Layer 6 of a small transformer language model trained on English Wikipedia (11 layers, counted from 0, width 96).
Take only the direct path to the model's output, skipping the later layers: a vector added to the residual stream pushes a token's score in proportion to its dot product with that token's output vector.

Output vectors of the tokens that the questions are about. A number n stands for (n - 500) times 0.0054.
"krain": 614 472 567 619 527 567 454 796 468 577 410 404 336 463 262 639 566 418 473 333 376 495 219 558 456 465 292 550 594 574 402 505 520 397 581 672 645 541 598 491 634 448 252 711 576 302 807 483 683 337 570 509 507 345 464 659 444 381 500 405 240 352 521 616 414 525 584 408 588 474 406 323 721 646 480 463 535 641 383 397 486 510 533 417 589 313 315 632 418 523 477 638 554 625 712 625
"sequ": 550 595 563 458 498 447 520 723 438 554 474 535 383 351 347 577 642 483 323 314 477 588 115 632 477 613 306 516 527 571 574 445 456 326 473 509 515 486 527 573 573 479 315 742 429 380 776 625 594 388 515 534 594 380 538 655 508 464 526 460 327 490 682 606 576 413 465 621 641 585 425 372 446 634 609 504 430 612 552 312 476 598 631 480 573 362 381 469 419 468 607 612 329 329 575 429
"osp": 485 599 500 623 627 442 473 510 431 589 541 350 438 471 575 649 493 585 436 423 465 356 405 528 469 688 409 594 542 525 465 383 482 372 512 526 427 447 743 573 517 479 358 530 556 310 686 437 662 343 395 480 648 442 370 584 552 416 707 447 343 488 648 652 474 363 575 629 639 492 566 443 394 582 514 475 474 485 454 362 479 546 526 302 413 472 352 619 409 389 656 545 447 566 618 545
"owever": 598 696 480 468 457 529 622 617 315 553 445 324 278 294 211 705 640 525 337 445 554 530 286 614 519 509 372 469 527 540 577 478 499 362 336 501 725 412 500 524 546 464 271 727 632 350 632 590 550 422 505 526 752 358 571 661 622 427 623 261 342 195 654 684 384 453 707 784 509 617 443 602 554 764 537 399 382 426 362 380 471 593 630 412 663 331 139 483 483 477 489 572 371 591 646 608
"arn": 515 543 611 618 410 562 535 559 469 486 425 499 477 542 402 527 545 379 424 461 407 366 362 618 564 534 499 588 525 411 549 483 512 399 472 389 531 598 660 475 506 486 397 494 428 436 685 534 544 446 508 606 469 483 430 639 531 392 531 447 458 537 454 509 529 580 569 581 500 398 516 492 405 524 510 497 502 517 426 519 430 493 480 437 678 395 366 517 435 579 532 528 575 551 525 534
"wan": 642 484 596 487 630 443 438 567 377 527 446 418 422 660 577 593 594 635 533 382 358 441 201 487 459 598 447 683 535 404 490 299 461 476 368 544 536 409 685 461 484 472 265 504 498 311 700 561 630 535 475 535 529 404 490 645 609 409 580 437 357 392 467 543 464 627 618 543 444 543 472 398 591 708 487 428 532 421 380 427 510 658 484 384 611 387 506 455 371 523 527 603 550 550 647 525
" Succeeded": 777 369 545 461 409 584 355 561 531 509 508 531 514 529 437 684 449 612 343 312 453 446 432 543 474 489 462 412 557 636 486 453 390 609 509 521 488 538 677 484 570 384 431 691 614 391 804 352 540 459 377 658 805 285 615 556 530 424 554 381 368 372 661 409 587 357 632 525 543 555 346 461 540 713 563 373 399 450 453 298 360 522 425 402 713 462 425 568 283 537 419 576 408 609 762 419
"reg": 557 493 573 483 503 517 397 611 589 511 558 584 385 564 312 563 535 400 464 529 447 415 286 462 370 498 493 536 527 456 533 524 431 476 506 587 430 579 598 429 475 461 537 567 525 365 582 439 617 525 429 549 438 352 469 630 567 424 685 563 322 472 528 668 540 422 564 405 570 604 448 452 501 522 485 481 451 667 463 450 506 448 518 383 725 406 488 412 369 489 542 676 487 592 641 395
" includ": 660 715 616 583 401 346 453 878 452 778 357 223 355 376 250 731 524 463 260 288 440 371 65 626 597 563 337 606 496 697 520 400 286 248 292 882 789 616 822 473 498 338 445 672 659 235 969 630 776 327 578 516 656 61 633 835 679 353 861 172 75 269 723 561 403 431 895 741 528 544 240 104 773 866 672 271 458 543 232 310 149 576 654 370 656 118 25 773 336 347 552 692 286 775 752 573
"istan": 774 638 522 484 535 371 406 538 412 646 362 347 400 413 454 510 460 406 476 462 549 421 242 549 394 377 337 575 582 722 537 363 349 450 482 626 763 614 497 512 399 486 347 488 699 216 807 637 562 506 689 422 421 507 594 610 516 575 595 367 284 473 505 560 581 511 662 695 505 713 397 408 523 704 628 361 595 375 279 370 492 616 479 564 561 462 125 492 462 560 562 455 422 556 600 464
" joined": 493 588 503 520 424 563 498 602 520 546 507 575 487 511 479 519 477 502 530 454 471 491 266 600 572 576 390 465 461 502 481 495 379 508 379 520 609 563 493 449 507 465 481 546 521 472 596 509 495 474 505 499 554 392 583 553 602 495 493 514 370 389 662 438 524 506 592 581 530 626 474 497 503 703 498 437 500 474 392 381 441 462 546 414 591 419 287 591 503 480 481 540 535 523 491 396
"pite": 400 683 605 470 528 543 590 664 330 424 413 432 385 487 409 599 639 361 431 386 582 437 265 470 560 490 404 468 474 402 513 430 619 342 378 635 687 496 464 464 644 461 424 684 589 407 589 547 573 408 441 475 500 267 443 655 658 408 662 349 286 283 669 644 530 419 618 756 570 625 453 534 719 815 595 475 291 358 453 261 399 465 605 316 582 466 303 658 550 591 466 759 347 425 630 541
"°W": 652 462 571 663 543 553 526 435 382 553 428 551 458 515 480 421 562 483 374 579 441 488 188 643 486 450 457 586 560 548 593 450 438 444 468 692 639 429 510 467 361 427 532 509 588 373 701 518 717 358 464 648 492 420 621 577 674 507 735 333 269 386 608 385 519 514 585 532 350 429 409 377 664 680 621 428 531 463 408 495 501 597 494 451 429 353 300 476 437 469 431 669 486 636 496 397
" footballer": 575 581 593 546 430 412 421 621 512 580 471 386 392 579 512 586 487 254 355 467 374 568 283 578 534 427 438 455 525 563 474 443 510 523 434 625 709 547 434 505 560 435 568 524 560 424 674 352 501 455 562 524 509 390 580 654 479 426 612 429 354 454 531 439 515 504 571 609 548 519 514 440 734 724 650 462 447 555 240 394 347 453 590 435 435 442 303 501 328 451 459 654 549 570 693 659
"%": 692 508 482 560 392 514 592 551 556 510 494 457 375 429 441 570 514 463 424 533 567 535 344 563 390 449 466 557 513 469 596 576 582 572 574 598 522 618 715 569 418 460 398 557 464 359 522 360 637 433 510 342 407 513 520 547 462 529 621 391 398 484 549 493 435 500 637 486 528 567 424 397 447 657 520 424 560 439 593 446 501 597 613 402 626 349 438 473 373 563 424 489 426 582 450 429
" deg": 684 515 576 469 620 457 556 609 554 473 417 374 419 462 506 666 518 534 396 417 405 403 435 790 487 620 278 497 495 698 502 513 477 402 643 645 595 581 505 492 503 452 443 639 443 404 606 357 510 433 458 285 421 439 417 545 600 369 589 562 391 416 672 520 349 475 552 646 539 534 412 439 483 562 560 511 502 615 553 361 471 531 574 393 367 428 358 492 507 453 428 643 490 600 517 497

Output weights of attention head 2. The head adds the sum of these rows, row i times number i of z. A number n stands for (n - 500) times 0.0015.
o0: 571 718 508 352 577 524 651 506 490 583 277 592 514 447 509 500 588 617 565 514 301 660 216 432 688 502 422 549 510 392 766 619 519 487 424 500 449 368 304 532 514 512 399 636 334 455 491 605 626 586 581 372 325 523 458 471 643 276 551 434 430 576 524 649 412 507 537 515 335 454 382 507 559 507 577 486 601 316 397 469 521 359 609 532 656 468 385 630 635 515 558 426 369 537 513 474
o1: 304 561 439 560 504 567 532 231 566 611 714 627 532 480 401 558 660 526 522 339 529 370 559 290 562 518 496 539 330 440 445 381 507 536 500 526 541 547 602 536 529 391 558 474 532 585 456 351 455 697 487 573 564 584 370 786 418 346 554 544 539 406 437 369 496 643 622 633 606 548 530 314 437 558 438 575 421 379 466 560 498 740 576 565 343 555 608 496 497 489 324 444 445 382 505 590
o2: 656 553 617 732 713 349 584 489 617 472 473 593 605 692 365 462 561 628 680 591 431 482 450 433 538 586 565 627 354 347 478 513 506 517 267 341 661 573 211 632 503 428 401 377 570 605 359 480 429 503 597 432 338 622 327 652 590 454 478 662 421 679 373 550 247 509 409 633 431 411 377 284 489 515 599 340 639 374 354 421 566 490 557 724 434 497 516 371 627 334 620 411 537 519 475 701
o3: 682 515 530 485 605 545 608 367 567 383 391 438 499 537 427 398 519 215 803 636 393 481 367 502 564 465 504 672 778 329 676 406 578 383 503 480 687 439 245 557 712 643 447 364 521 581 306 532 640 529 507 563 454 401 480 363 667 665 403 589 514 377 318 632 477 351 515 704 326 536 347 716 328 365 446 437 601 433 497 597 712 477 530 592 509 463 519 560 746 400 512 374 366 522 358 386
o4: 568 422 491 630 376 522 426 650 587 389 496 346 403 391 660 513 330 665 258 452 539 451 380 637 384 519 509 526 622 447 453 784 489 551 397 600 552 557 684 552 304 341 531 584 494 340 547 531 567 405 494 409 398 501 506 469 492 443 630 499 304 548 642 487 407 482 484 508 483 496 609 563 411 509 655 397 564 399 516 460 510 646 432 576 692 418 595 576 257 732 495 634 439 540 456 339
o5: 721 568 516 333 715 420 547 673 366 592 485 565 472 582 585 527 468 583 335 446 433 379 419 410 504 547 647 489 460 682 518 411 583 585 422 489 457 510 250 549 437 612 453 579 456 536 586 434 412 720 670 479 329 494 501 439 348 485 447 707 703 536 427 718 445 455 574 516 306 392 389 409 497 513 333 676 562 752 353 578 341 416 611 305 386 418 445 535 566 328 693 498 499 478 352 665
o6: 483 377 625 561 683 524 349 322 472 459 470 455 425 528 423 463 548 547 757 653 597 550 483 520 371 651 476 490 562 560 480 472 542 581 418 479 359 480 329 410 664 773 535 426 474 558 450 506 334 430 464 453 596 508 255 493 500 612 470 436 656 653 506 582 487 584 461 452 502 196 573 511 458 453 541 508 534 585 452 454 496 526 415 279 302 532 601 428 525 432 538 419 618 644 611 527
o7: 780 599 487 374 616 381 473 762 252 496 268 528 401 590 651 537 441 488 313 654 446 519 405 509 597 534 648 366 415 540 507 566 683 563 503 545 351 430 535 537 191 620 377 824 365 442 563 666 583 537 657 377 449 466 716 339 597 501 567 471 494 482 600 564 495 426 345 337 523 504 390 550 462 459 485 483 535 517 438 629 390 426 572 323 552 323 364 444 612 480 746 535 426 471 426 683
o8: 472 535 441 487 662 544 478 574 467 548 380 431 434 515 555 590 476 524 395 436 405 525 343 499 456 513 427 514 622 623 548 547 471 645 378 618 452 417 429 418 564 402 419 576 460 506 566 483 520 495 537 386 451 439 462 577 530 376 546 434 496 558 523 604 440 482 634 601 461 510 548 521 560 556 523 410 528 512 402 519 485 545 513 542 486 574 478 528 557 473 590 461 514 482 542 429
o9: 590 529 509 507 521 492 499 422 480 539 551 513 678 579 489 578 634 544 408 502 418 454 663 283 547 520 524 656 356 520 616 334 478 372 473 411 443 615 415 618 432 549 394 453 498 564 306 561 452 596 583 451 388 614 609 409 374 452 390 544 566 629 356 551 354 608 534 613 534 348 392 448 556 402 499 646 542 532 613 540 431 478 632 566 382 493 487 527 610 292 608 472 446 363 604 635
o10: 452 391 473 398 369 450 465 569 692 413 579 462 555 490 618 555 426 672 518 536 574 325 806 603 535 492 505 423 460 347 334 638 520 391 734 391 491 593 646 538 465 752 639 412 518 322 415 405 422 713 478 593 543 547 371 367 362 548 609 523 466 434 494 477 430 540 296 498 505 371 497 350 385 415 410 465 540 455 598 428 630 483 430 452 736 341 549 566 370 508 479 528 574 537 418 531
o11: 640 264 551 681 608 451 309 464 430 496 364 301 426 429 620 648 413 568 320 557 540 425 379 466 293 493 452 532 510 747 590 504 673 532 334 704 505 384 650 624 532 444 421 516 536 519 538 448 511 473 540 251 447 361 481 424 609 541 610 407 489 598 400 595 561 549 651 420 663 384 662 594 500 486 476 576 461 494 557 547 356 659 571 690 302 500 538 351 498 480 625 579 341 521 489 453
o12: 313 489 366 422 369 569 502 529 460 583 570 461 748 429 568 556 562 570 331 375 502 569 618 430 547 446 481 596 351 464 452 520 435 347 565 547 424 416 656 524 316 464 473 558 528 490 436 507 451 521 470 425 446 526 697 421 474 483 601 395 430 460 569 426 577 607 497 448 588 548 514 458 682 490 601 533 482 504 646 517 393 461 593 978 452 567 468 522 477 426 426 573 401 454 525 471
o13: 352 564 555 359 489 455 686 504 437 542 534 675 552 350 467 478 511 461 635 502 436 671 446 549 589 509 507 517 459 467 427 530 537 485 547 505 545 380 496 373 641 124 623 439 656 472 658 398 579 587 486 527 555 452 328 743 650 400 574 527 371 339 548 378 553 429 593 391 462 588 440 431 590 614 488 500 523 362 419 514 485 395 557 866 494 683 488 549 369 497 238 447 431 610 461 461
o14: 432 517 548 431 356 552 412 539 463 579 463 467 621 555 548 474 569 730 395 248 517 617 411 477 526 538 333 317 420 417 596 655 173 497 389 489 538 553 434 426 680 562 541 248 480 499 660 257 430 307 320 399 589 540 491 539 486 331 565 506 597 645 513 534 439 665 569 439 428 516 508 505 627 596 645 474 470 653 556 250 497 290 448 525 624 568 463 412 737 542 507 392 681 536 605 466
o15: 638 417 456 568 347 514 550 434 567 298 682 569 700 473 380 495 422 480 623 530 489 532 408 547 562 360 516 560 501 348 555 548 468 420 562 420 664 501 588 540 504 593 506 547 431 499 424 466 494 449 455 538 472 557 515 439 562 586 538 631 390 433 491 355 518 549 510 543 555 383 354 494 413 399 661 492 497 376 549 512 491 580 547 444 538 527 537 550 417 510 360 448 404 565 570 449
o16: 401 307 638 552 519 462 323 559 393 613 469 405 482 514 458 455 447 643 457 365 508 435 313 485 492 554 464 428 576 489 500 477 453 607 502 531 416 406 470 456 656 607 628 516 540 514 515 513 404 487 567 341 543 467 413 457 565 539 447 548 432 477 581 555 508 541 518 398 598 619 453 473 417 489 540 389 430 369 573 424 693 564 533 648 548 312 473 672 668 632 465 568 569 547 487 366
o17: 531 314 423 598 230 404 441 473 600 288 647 480 595 378 562 571 354 676 408 516 623 508 606 546 448 396 483 529 549 427 366 717 359 425 501 448 586 550 765 426 426 440 475 476 598 436 438 539 493 388 406 474 508 563 711 334 502 562 580 487 428 518 533 470 512 576 462 502 580 412 442 497 506 504 706 510 506 582 630 408 448 420 308 692 634 570 584 594 292 497 425 547 442 559 572 447
o18: 414 664 551 539 411 580 597 546 614 388 662 497 467 428 395 349 559 444 676 391 440 409 522 643 410 418 346 703 652 416 619 490 544 342 500 582 575 459 529 701 457 371 658 458 580 447 461 658 733 579 463 642 481 394 439 407 536 596 463 632 478 225 479 593 674 312 389 662 455 418 618 502 143 317 390 421 646 182 505 523 501 599 569 640 596 433 518 594 492 489 412 409 498 512 399 372
o19: 423 524 439 416 358 643 558 572 549 435 461 476 530 358 529 384 350 521 380 447 426 760 355 594 585 556 524 405 605 409 498 672 356 586 473 459 588 426 455 364 469 606 547 589 311 468 465 524 516 341 448 514 364 466 598 448 634 545 529 432 336 548 690 452 479 565 409 438 414 547 552 558 683 582 688 522 505 440 569 418 452 476 494 242 682 501 424 596 447 677 428 618 508 494 570 435
o20: 357 421 653 683 619 616 234 385 551 507 558 244 361 597 385 505 447 531 539 506 443 395 454 430 233 568 362 481 625 628 734 360 366 702 468 571 516 381 316 561 634 711 504 313 462 517 433 476 430 460 434 486 351 550 288 582 425 541 449 440 471 692 618 577 483 618 565 607 404 482 675 598 415 605 544 643 508 507 510 446 531 616 470 442 449 384 676 344 451 505 548 559 630 391 713 440
o21: 451 501 535 681 447 544 548 403 580 611 558 646 456 531 260 387 556 496 693 535 576 304 456 502 474 465 569 666 298 396 480 506 596 484 396 550 584 389 534 725 625 308 494 491 462 543 544 630 594 216 322 523 576 427 426 482 552 625 547 563 453 430 555 363 670 427 567 572 666 579 569 547 426 516 557 272 547 227 504 509 595 627 339 672 458 560 456 559 475 682 434 418 287 574 284 429
o22: 565 522 431 399 530 477 573 674 461 561 654 750 605 438 492 573 615 563 498 434 542 462 464 381 553 427 647 399 351 542 499 322 695 393 601 529 444 293 642 578 553 354 564 415 468 406 564 477 465 642 505 460 601 517 431 456 487 616 613 634 549 217 514 456 633 357 540 458 636 446 477 481 449 332 484 543 499 539 532 688 361 508 606 421 445 547 346 628 336 547 432 472 391 450 406 501
o23: 676 451 592 755 542 488 552 619 569 336 568 344 514 507 410 238 379 391 566 634 522 426 343 626 388 326 725 642 679 363 589 380 418 410 607 552 621 414 380 645 381 451 625 505 616 402 488 528 519 415 432 559 355 409 475 400 572 631 509 609 421 424 535 466 497 419 422 667 335 434 504 588 399 261 716 407 691 358 428 541 552 573 515 694 507 501 463 583 386 473 437 467 551 516 674 332
o24: 293 423 522 614 548 567 600 497 608 351 726 291 526 336 169 264 481 538 628 241 299 699 427 556 472 481 412 605 495 545 594 231 356 436 502 564 787 511 493 564 429 612 422 568 411 667 362 455 407 340 616 528 309 482 337 709 693 455 493 673 347 557 447 356 325 565 738 567 671 414 659 359 567 484 494 534 429 421 521 451 422 804 943 711 514 655 434 565 416 536 369 583 636 348 443 563
o25: 609 393 537 556 549 449 280 717 487 454 399 612 571 619 708 453 539 613 441 578 562 543 501 577 391 585 404 340 517 475 589 467 717 571 460 592 423 425 618 411 426 524 545 533 469 525 558 455 509 628 571 436 649 606 580 464 521 576 436 547 435 435 333 415 555 437 298 341 650 449 575 445 415 371 457 402 451 434 533 634 451 385 609 282 459 336 465 386 393 511 563 480 754 481 594 358
o26: 627 449 452 725 643 326 449 596 551 612 375 286 555 521 673 597 548 658 309 385 463 387 498 406 458 589 455 617 533 513 398 531 490 486 508 549 449 749 502 448 350 530 549 426 493 622 492 260 282 552 625 342 407 622 461 479 260 404 599 396 514 715 322 637 212 752 497 474 406 522 432 281 737 474 424 609 591 761 441 411 569 481 601 556 406 370 474 370 537 305 620 508 751 621 459 562
o27: 496 663 474 461 408 462 571 282 500 448 509 559 470 554 459 650 500 426 524 463 407 480 439 605 414 336 276 519 504 557 580 449 305 484 412 590 448 663 481 416 542 552 418 547 624 674 539 470 570 487 507 542 622 469 593 541 489 442 325 518 704 608 486 700 657 535 574 545 503 355 469 359 369 671 282 724 592 535 371 350 411 388 425 438 486 512 530 436 630 490 616 481 547 469 529 569
o28: 581 374 545 489 520 408 463 642 488 420 448 262 263 416 578 450 357 449 417 462 579 348 558 650 410 563 605 433 634 617 201 559 486 504 549 544 647 670 601 540 369 601 538 589 601 355 521 444 488 323 542 511 514 324 507 495 539 561 619 529 465 507 615 583 455 373 503 517 446 543 502 474 349 488 415 464 513 634 457 546 497 623 384 485 538 408 630 477 460 615 642 585 510 585 282 561
o29: 459 431 499 429 360 554 594 449 596 393 635 488 584 433 442 453 494 555 528 445 503 508 649 447 629 518 561 533 468 414 349 527 417 496 565 371 541 580 541 508 438 643 551 440 423 513 319 466 409 421 415 558 481 554 552 378 430 599 455 544 523 554 512 409 412 534 475 521 592 515 454 477 550 475 555 585 507 565 634 481 511 467 510 515 499 539 583 531 496 496 450 492 417 450 428 583
o30: 404 503 482 282 553 579 438 672 560 381 498 563 492 527 565 401 302 558 551 346 467 587 508 791 316 483 327 345 586 503 451 464 520 480 606 588 555 515 520 376 618 812 663 508 573 508 616 413 411 704 527 530 472 523 253 377 476 501 521 659 505 443 506 568 459 406 415 502 400 329 712 415 371 634 307 570 560 574 386 375 434 458 509 434 605 412 407 574 345 523 518 555 755 479 316 422
o31: 567 398 552 549 837 434 457 527 539 484 249 509 578 535 444 289 488 473 605 586 521 507 478 516 461 507 719 476 574 389 566 452 562 545 584 374 697 312 270 488 574 548 664 505 581 494 549 384 433 493 463 473 380 504 389 719 785 586 587 584 382 377 485 312 487 437 320 425 289 500 514 510 514 389 703 327 547 315 320 571 586 563 620 828 359 513 522 453 550 535 424 353 590 535 605 386

Each question shows a token from some text and the vector z that the head gathered there. A number n stands for (n - 500) times 0.0066.

" at": 492 393 411 565 481 544 522 629 468 306 444 379 142 338 464 470 530 401 465 678 442 452 486 468 472 588 534 457 647 433 491 511
Which three tokens does it push up most, strongest first? "krain", "reg", "owever"

" end": 519 656 429 339 488 558 541 546 534 438 479 546 274 403 582 482 518 347 202 665 674 315 564 373 634 551 573 405 513 389 460 520
Which of these tokens does it push up most? " footballer"

".": 499 472 350 490 564 577 479 630 482 330 471 465 232 166 575 546 543 448 584 642 508 498 552 425 569 618 418 528 588 485 544 297
Which two tokens does it push up most, strongest first? "sequ", " Succeeded"

" short": 495 623 443 210 534 554 551 544 548 424 455 478 330 412 571 480 531 394 165 707 600 284 467 319 689 614 744 448 472 408 510 536
Which of these tokens does it push up most? " footballer"

" ": 526 378 484 575 507 535 538 617 496 363 347 493 131 252 549 474 539 347 451 689 540 564 459 511 508 581 541 454 595 378 433 566
Which of these tokens does it push up most? "istan"

" S": 465 553 490 483 538 526 576 539 474 383 425 484 207 363 475 575 520 444 448 642 598 535 522 481 567 562 553 480 526 481 391 500
Which two tokens does it push up most, strongest first? "wan", "krain"

"ly": 512 512 538 397 694 572 558 525 520 301 570 405 166 436 564 523 500 526 527 716 607 497 530 525 391 559 524 494 491 414 613 468
Which three tokens does it push up most, strongest first? " Succeeded", "reg", "krain"

" R": 528 466 500 498 579 522 516 613 507 294 440 379 187 428 489 509 548 435 478 643 488 567 520 530 461 547 491 484 539 407 475 464
Which two tokens does it push up most, strongest first? " includ", "owever"

" stri": 520 571 434 427 513 562 642 509 444 421 578 449 144 294 541 472 493 409 411 571 591 440 479 296 409 547 555 571 533 444 529 302
Which of these tokens does it push up most? "osp"

"a": 509 535 492 409 594 588 589 574 452 321 597 446 138 307 539 589 498 466 437 707 519 486 535 434 460 618 540 512 502 452 575 404
Which of these tokens does it push down most? "istan"

",": 495 456 473 529 515 578 493 572 471 284 408 432 105 382 446 489 556 378 514 617 498 590 567 450 563 587 423 533 597 361 567 431
Which of these tokens does it push up most? "owever"

"6": 528 427 529 522 552 487 562 635 441 315 369 408 126 455 415 513 418 379 471 640 403 657 499 483 438 525 374 411 535 423 381 546
Which of these tokens does it push down most? " deg"

"les": 482 359 334 479 607 612 522 711 414 312 705 433 135 146 429 472 514 437 530 686 537 298 533 442 454 708 603 447 625 429 722 370
Which of these tokens does it push down most? "pite"

"are": 469 528 417 405 489 527 582 571 425 381 524 397 188 365 481 504 476 444 325 609 493 425 489 346 412 500 533 482 596 458 447 393
Which of these tokens does it push up most? " Succeeded"

" fight": 496 614 447 222 543 547 551 544 544 415 463 467 319 413 570 480 528 399 187 707 596 292 461 323 675 613 729 454 475 408 519 535
Which of these tokens does it push up most? " footballer"

" into": 538 486 501 534 575 548 620 582 538 354 418 492 134 269 412 478 549 385 549 601 634 481 410 499 545 593 562 524 547 362 511 497
Which of these tokens does it push down most? " Succeeded"

" in": 499 387 480 576 543 463 598 584 463 329 360 543 146 291 474 565 527 437 554 633 588 616 488 563 521 620 450 509 554 324 437 483
Which of these tokens does it push up most? "°W"

" W": 612 463 613 660 609 446 548 530 496 408 383 373 117 385 419 603 498 469 591 695 576 492 316 586 634 458 525 534 593 431 435 516
Which of these tokens does it push down most? " Succeeded"

" bel": 573 515 542 595 615 490 564 457 549 367 480 394 157 291 543 541 602 485 623 619 676 579 405 481 514 513 431 601 488 376 615 319
Which of these tokens does it push down most? " footballer"

"e": 645 453 586 681 661 481 494 560 512 412 371 485 132 330 428 634 543 474 614 706 606 506 354 632 641 491 472 571 608 397 410 503
Which of these tokens does it push down most? " Succeeded"

"ing": 547 556 430 459 589 484 531 511 439 303 552 324 190 425 530 488 576 378 590 700 581 477 517 392 463 617 476 450 475 394 536 433
Which of these tokens does it push down most? "istan"

"et": 523 491 472 425 600 590 593 597 461 321 582 459 145 308 536 578 458 480 451 726 510 461 521 455 437 615 537 526 509 438 583 393
Which of these tokens does it push down most? "istan"

" May": 529 380 503 587 516 479 547 615 479 305 329 471 130 374 502 468 510 341 489 646 512 623 479 537 458 586 437 437 564 328 426 587
Which of these tokens does it push up most? "°W"

" –": 380 489 425 490 580 567 554 492 501 362 416 480 219 297 522 574 535 485 432 633 590 482 546 560 644 546 544 504 567 488 559 439
Which two tokens does it push up most, strongest first? "krain", " deg"

"est": 444 528 359 492 533 545 564 523 402 329 566 468 168 211 505 578 459 408 507 668 546 466 535 460 570 590 523 497 520 546 572 347
Which of these tokens does it push up most? "reg"

".\n": 474 494 319 471 493 576 490 620 465 341 488 472 211 239 524 504 468 384 537 670 505 478 587 416 546 608 452 500 567 473 504 346
Which of these tokens does it push up most? "sequ"

" C": 532 469 380 493 633 510 501 580 487 315 492 376 171 402 468 622 509 514 504 678 514 451 537 562 496 578 452 585 538 377 541 411
Which two tokens does it push up most, strongest first? " Succeeded", " includ"

" and": 417 592 398 450 520 558 551 477 557 352 462 399 144 280 536 533 517 448 443 598 603 409 470 425 537 549 533 621 567 420 556 359
Which of these tokens does it push up most? "krain"

" The": 466 507 407 501 452 594 611 511 427 387 560 350 135 221 578 502 484 373 438 637 591 387 469 440 574 517 570 537 573 520 598 384
Which of these tokens does it push up most? " deg"

"ough": 525 496 454 561 463 565 628 525 434 307 585 340 67 280 515 571 475 432 495 652 536 424 514 421 460 566 505 538 496 509 626 353
Which of these tokens does it push down most? " includ"

" he": 538 503 418 464 620 545 494 511 552 359 472 310 170 340 596 496 449 451 589 773 536 496 492 524 488 549 438 593 531 433 590 443
Which of these tokens does it push up most? " joined"

"-": 480 510 426 553 418 609 570 533 414 398 529 315 127 190 564 527 477 337 502 629 569 408 502 481 628 525 534 556 565 534 598 404
Which of these tokens does it push down most? " includ"

" As": 518 420 338 485 559 593 515 650 518 295 480 474 199 163 608 519 544 438 562 669 508 481 552 415 532 694 458 554 558 424 598 321
Which of these tokens does it push up most? "sequ"

" club": 526 579 458 426 523 571 641 512 446 435 562 441 129 269 541 478 495 411 418 565 618 441 456 305 421 530 541 592 532 442 523 291
Which of these tokens does it push up most? "osp"

"ock": 548 588 400 441 579 428 503 469 437 272 569 275 221 469 553 459 585 358 613 747 584 504 505 360 479 614 444 436 463 393 553 453
Which of these tokens does it push down most? "istan"

" to": 560 480 553 621 605 438 597 513 502 387 393 442 117 366 435 568 499 447 586 645 615 494 369 559 594 545 502 541 575 392 461 494
Which of these tokens does it push down most? " Succeeded"

" it": 598 541 537 495 625 504 566 533 477 376 552 297 117 345 521 561 516 431 595 729 572 538 486 468 539 529 398 492 479 468 559 406
Which of these tokens does it push up most? " joined"

"ant": 439 492 379 441 545 598 636 531 426 351 601 445 133 282 538 480 473 428 403 654 586 394 477 391 466 537 555 502 606 496 602 350
Which of these tokens does it push down most? "°W"

" will": 679 533 553 597 654 471 528 505 535 402 452 452 210 324 603 551 588 403 602 741 702 491 383 506 663 502 498 536 453 421 511 435
Which of these tokens does it push down most? " Succeeded"

" Cont": 431 535 431 433 595 541 506 534 358 369 575 411 181 253 493 584 448 452 481 585 489 499 557 425 605 603 559 459 521 578 528 310
Which of these tokens does it push up most? "%"